Layer 5 of a small transformer language model trained on English Wikipedia (11 layers, counted from 0, width 128). Numbers have three digits each and are written without spaces.
A neuron adds its activation times its output weights to the MLP's output. To switch it off is to set its activation to zero at one token and run the rest of the model.

Output weights of the MLP neurons that the questions are about. A number n stands for (n - 500) times 0.00096.
n7: 560441721383397488789459516513535528609592315603529635609386391539243470552555380468439600309605478503480523495369594624416571436577535393243444465416388638692639302611452505398775567639536531410492455612619723675383560630493409485456401459393523616430491575461490464350547459523488437319568417721683511525605378435433584414402512418480785399319405339199526656530343672737419533475378
n73: 437436441573612480465413588405500636400559478574517548374359567629425574506469399590655512633610596567297396753535477646535521583436314639368289437523541593588442443557581512424705363380548602493413498564682578606597586795377424482419418688318514539429376295350390504475333438566499464484505608666381489377507511338455498684324136372505601599466700416500547304627636475591543502436408
n75: 499509410519574433606409282502442203703649671598516549352614464375495764400457284556574479623396428571752365322558595546426478478482225611276691545550529639421582345531616674517501716654582310677335369731552404284524397346489366488091416221736570311672460522832565479371516538430548286452546531413614479372539529726597540632404627337394487560592666436393611487555401300653265704482480
n98: 523555519521530316534460170398465637640505577494628349321462662771482615606529611474523518567376526524539581475428183526724592498459463304519705491739520432441509624346281415467417346460769478465439539240444461435302726309852432650512349717583431340394577383634569553418630485431529490552469510368597252484402600553449690521595577464660233687363449508468375530260440541489638410589568
n102: 599489444525621443499516435339617469449515472634564517577514463445453539530449454562484594511468574568640566429485434626443582384599514559655697572451495456429423409472472498509644373628488541467422491467487487553471488511376463371508596581587523397438448450406563318460537443534604503466650543460462390514605533552498492400356454486519496441529418560401451389603478386630538522413530
n115: 558560608510343435459773447574517404484640401444645503413144499609352574468751391556557575417390430531550571449385565574625389597579288629465270530452538491643660450564517335418329373461441432583663326645554608566502400261582602416533807459507475384541497476545610431423534541471512676375607572414399463471187352432454600318355714578395737512495455569413492541309586630682430489611607
n186: 497643442619480473338464512548522383466384520580590434448504517539461419391511443536632513436498642458595369454471410609799425484386470329546543461451498574476381575561672663610462506572648451549535405490499535571521428309544448591419484516484470440493496496551497552469465591594636446535506452553497485693552472520540371496565630579459506452454616554503539364615542414437201316505401
n274: 407520658545459452429406456530543498590517574571612381305449541588495437527408510465648526505395638443634520747503651322428490462605385632693454426415627455364617443564534644483775417436584553455545451449380434408398577564362370488583507474716362406402574412438505526585441321387492514464517420535537468664634581498460409573423520433492542367431577600279567679438556510524282394553535
n292: 626474324399375367472402445522498494729481546527368542510425462668586397424551381296557501561501482658551601526513449447640544566465560468604383569583486556823485661507550461451599459641385558511477460555557477426528491597432500350625581446381472682494509558595579488527591360676438554571432492493345585624337442470537584561484366359598542436630487411460503448493392276594406433355403
n299: 496665634450263545643278368623650405509372450521270491625357701514510424506615470747565631252377604409707332507499545606492403718753478240468604325553601593630477268640530451495603615589592426349415322531620559390448469384432474672454442325485262589391423459534548406591458661545457484452518621499521511429603850312446475593519520522610423465398448227597581512283260491503523499495764
n354: 570476566479609496544523357425433439463614627473513813524447415480375527576443300562479611397644440637357577673532521484408709276502461581568543602697514541346643605563447475632438470614658516581416480596342309456358244437565465490318652331503604286603445338668462417548561375563419700634478439621401623609519367640460597423552593453507433596452610258304288514494457545343483601430347
n425: 453604636676508419674495474506480497489500388585531390431632379605296560612552566572578522400491509434565436522451366560497539580540258481452566468492672429569401443440380445541412568471464432447530415507590519527527614351413424528541585437432514211514536415443440538495595346613680551532610576527479534539635478567585376494492500612406387484533388547442525467441531431609421492417502
n435: 545511279612539573400548451468477462545470492578403448413530456525377457568514448538602026451474621500490569634525473610404549469446535583594450435497594651566568507365514437483764490477562557442466506471501455493528503581499351349456512464408465579486445428512512321525323452530537612505554544493492432538441551354694522527523566617463536564464489635489516411537504400585560569315513
n475: 207817428460389581384297434482453358643525633541624386368379481438416644440674355509595558548540577506716653437504597507550524403442410560396341538461460649380645336579643666593505514545422430600540649513406221628569704429500300481640392641573667296495612574508525538572456460472464458384469504304445592571334414455465408350522693526539498425358545464414573482459692389576387499539578
n483: 603503506652433440414521528554630404773494592490635459223347380534271633481541434513613469446489411550447434400625589331342506499309526257511469631587371560359576524468526329480306667437480468509634502392620285530372649609459275564631481529467460663508459477525494352364436438436501495446496592621493519771317346609514563450627611536449595556681422638795513756461561541582671357494598
n487: 352568599514539604358450373593754444422521525462418724462636613481740662699583681469482529425472665533702249502658448389541425538429514320608511179468457626455456059474418590327446543469574392515634503311511609603385328327445476334495519412528293650442495466392499455289551604498375468656536703354613618384575499328411433409447292599244710696630095635548415407547401473509844791581735

Each question names a token from some text and the token that comes next. It shows the activations a of the neurons there, in the order above. A number n stands for (n - 500) times 0.0049.

Then comes g, the gradient of the next token's log-probability with respect to the MLP's output, scaled to length 1. A neuron's effect is roughly proportional to its activation times (output weights . g). A number n stands for (n - 500) times 0.00077.

"om", then "ance"
a: 500500500500500500500500500500500640500500500500
g: 374570595557418550492561562479451406515309589722461686365475413645477260594520355556554415544539755498477574740770306480385476600701382489485526474511526379310534480547343461625523472628547205473606524394553489513289298536464395534485332507457458530489398533293710510288311474485669578407476598550574656609501671427580511622662579320771526439614517375406633398479426562593196462551519
Switching off which neuron hurts the next token most? n425

"\n", then "==B"
a: 500500500500500500500500561500500500500500500500
g: 666522382367617607577459169628602462399356531368616582562425523483593415555577640571393497498417547273432573378502578488559487403573346432470470694642514462505484516312310459699383511823396566556518508493640398483423456541573522640581367734748370424339617569628672407509540848591418474507445424416457443383308519599477592650289463549612576375716486496629437453564418377514404420291278
Switching off which neuron hurts the next token most? n292

" R", then "est"
a: 500500500500627500659500540500500500500500500500
g: 458452426527476694500458458402576603555333595366616341380747589540575546483614519476795604589515576607577583619732384697581342468377599492255858621348556791314301456404606614460461578477598565354582440476399465513512494530620331517437472498530440660308568297523465540600373518544469764373463297573501436420351276477471471656430539545463484390332595514438398338403386518445356598539577
Switching off which neuron hurts the next token most? n186

"ark", then " Des"
a: 500500500548500500500500500500500500500801500500
g: 413501651418401543712417591613327693563589500587467538470321557401328473447361310554576436416308491467450613617583420332455568335568507427608575329536473486520503494582406433322738382723742448481367435616543564522488532441348287548373373580190392579623493637436677552606618671627621462304563496559543482470527549468511373448797410303741732341413495438540568447542397526571598403423723
Which neuron, switched off, raises the next token's probability most? n475

" different", then " deg"
a: 500500500500500500500500500628500500500500500500
g: 308457240359360582470298463536541389580546524222469493512339515496643522544435543553742495402443453388449564429511614590651370580692463397391754479606596509474612493482296413628584528393508451415550458349553638328200797377550571673585466737640573384371501508510269619497714488509526465544723419507496471449674334626504533570656527498410366747454588503425472670603417498548411406427338
Switching off which neuron hurts the next token most? n299

" Ne", then "ed"
a: 500500500500626500660500500500500500500500500500
g: 471505412693540428289603451685550522563700664630425494479439321623375640405596550473508457671384432608477691661420377512662527629381536698421366552404435604684743573418558569389301392512433661455693376526298389623536515496532545446495424325281566279560597563274589581555511522400314505501522449421619393511408342426639437623576425430550306537533551527501390246647623619306362334699607
Switching off which neuron hurts the next token most? n186

" Off", then "ice,"
a: 500500500500728541500500505500500500500500500500
g: 262230553518465582371546602427502563415628401416457452416565592744663469573509509633387474380573218546305349695226440366407650504405482377406497750509531486412389591466550494419554493518513572528436597691409438411446627486574428615501427503530467638730510427808495267297544598381527423663449559571735437462475326366426427263507455620655636552687630517368408519642520657526472576509634
Which neuron, switched off, raises the next token's probability most? n102

"nd", then "less"
a: 500500500594548653500500500500500500500500500500
g: 688549512247520454617710385405584389446662486418416402587298497566562473565440315581584494481660306268383603525417695417704436295474667534521734422680559578586581376311434428364545350288508615400579343485457644444593676475720408561588560615582555625426503493426427576531780509569522201591536501667366564494440344489575462378464300583476385701528561523529430506264494529433384589582464
Switching off which neuron hurts the next token most? n98

"u,", then " as"
a: 500500500500500500500684548500564500500500500500
g: 588585444350687508664608513418534364292328725410655392560565496408631532570546392324705470408494288419447567561418382455502418355392476383533605523721423464495588225273587619478593587318398595590619511578721498396563421542666506466719495615738592662489392561477584497406391528542563363241431699591398489624424408428470628333716508526569568479444440514406429517791501293399543419345481
Which neuron, switched off, raises the next token's probability most? n274

"anc", then "ial"
a: 526500500500500500500500500500500500500500500500
g: 682676350372447370458373558307620505472460465507489624523637573416329525472471792515410523649610594495454773347530395419585397559415453505607630435651470531296532460460491523548615658622284503565427411377325211466427487449506389443567666495509321400394648573621382392516334606575417646576554700301533734502357456525530662474480695541565488451413360547608705295593592324592571569537209
Which neuron, switched off, raises the next token's probability most? n7

"ide", then " adv"
a: 500500500500500500500500500500500500500500693524
g: 514595589326618681386238525657552452565539398570471617310560494483296695325354486640624518577632362230438470541634675697280619443516535633521550519357487523698573576547514287541273684514627266296686515541523628431420297616464502610568482531498426551368416469399374566495462478282539565642414495347406622493627426467456638570470614414572583652540486587527361579562364210497431655491389
Switching off which neuron hurts the next token most? n483

" You", then " D"
a: 500500500500500500616664500500500500500500500500
g: 440299545317400319519391518579453467586380506728465567319359575477451400472507556444499395416399581567603514682531461284316497517466414435446613504302562462598473497443490359276574554626557495391615559577467550617342508700406327611416568423458388731354494310417700482388467385502649702360491424632721611621569595334559519681566754373582625430303395708696623698359562512532377590541701
Switching off which neuron hurts the next token most? n274

" January", then " 201"
a: 500500667500527500500500500500500500500500500500
g: 515671502450474346477490595481486623532453494434619272467663510467475465565478291406552499439358464498670349414605452536647361450409375729524612325470278575507439542534474742680539565332236782566340678325712376738636592460470550559417417616626333451458574449641328528474469553284596392481469490573431440453516513385536531369616536487416458717561473241378641344484633485537708739452630
Switching off which neuron hurts the next token most? n75

" known", then " com"
a: 500500500500500500500500500570500500500500510500
g: 542582415345473595391364572608579538406318243471582524447446444606429413559470581510373667521439398432409634500815765505429460204398618619495675468735471492462362597358434320360386433672649533493371367498506472577552333385331312629396480582638406616440570394589511382710507388573343649664656347524583439615597603603440468765343581675411556408489374629571511490395413485637527666460534
Switching off which neuron hurts the next token most? n299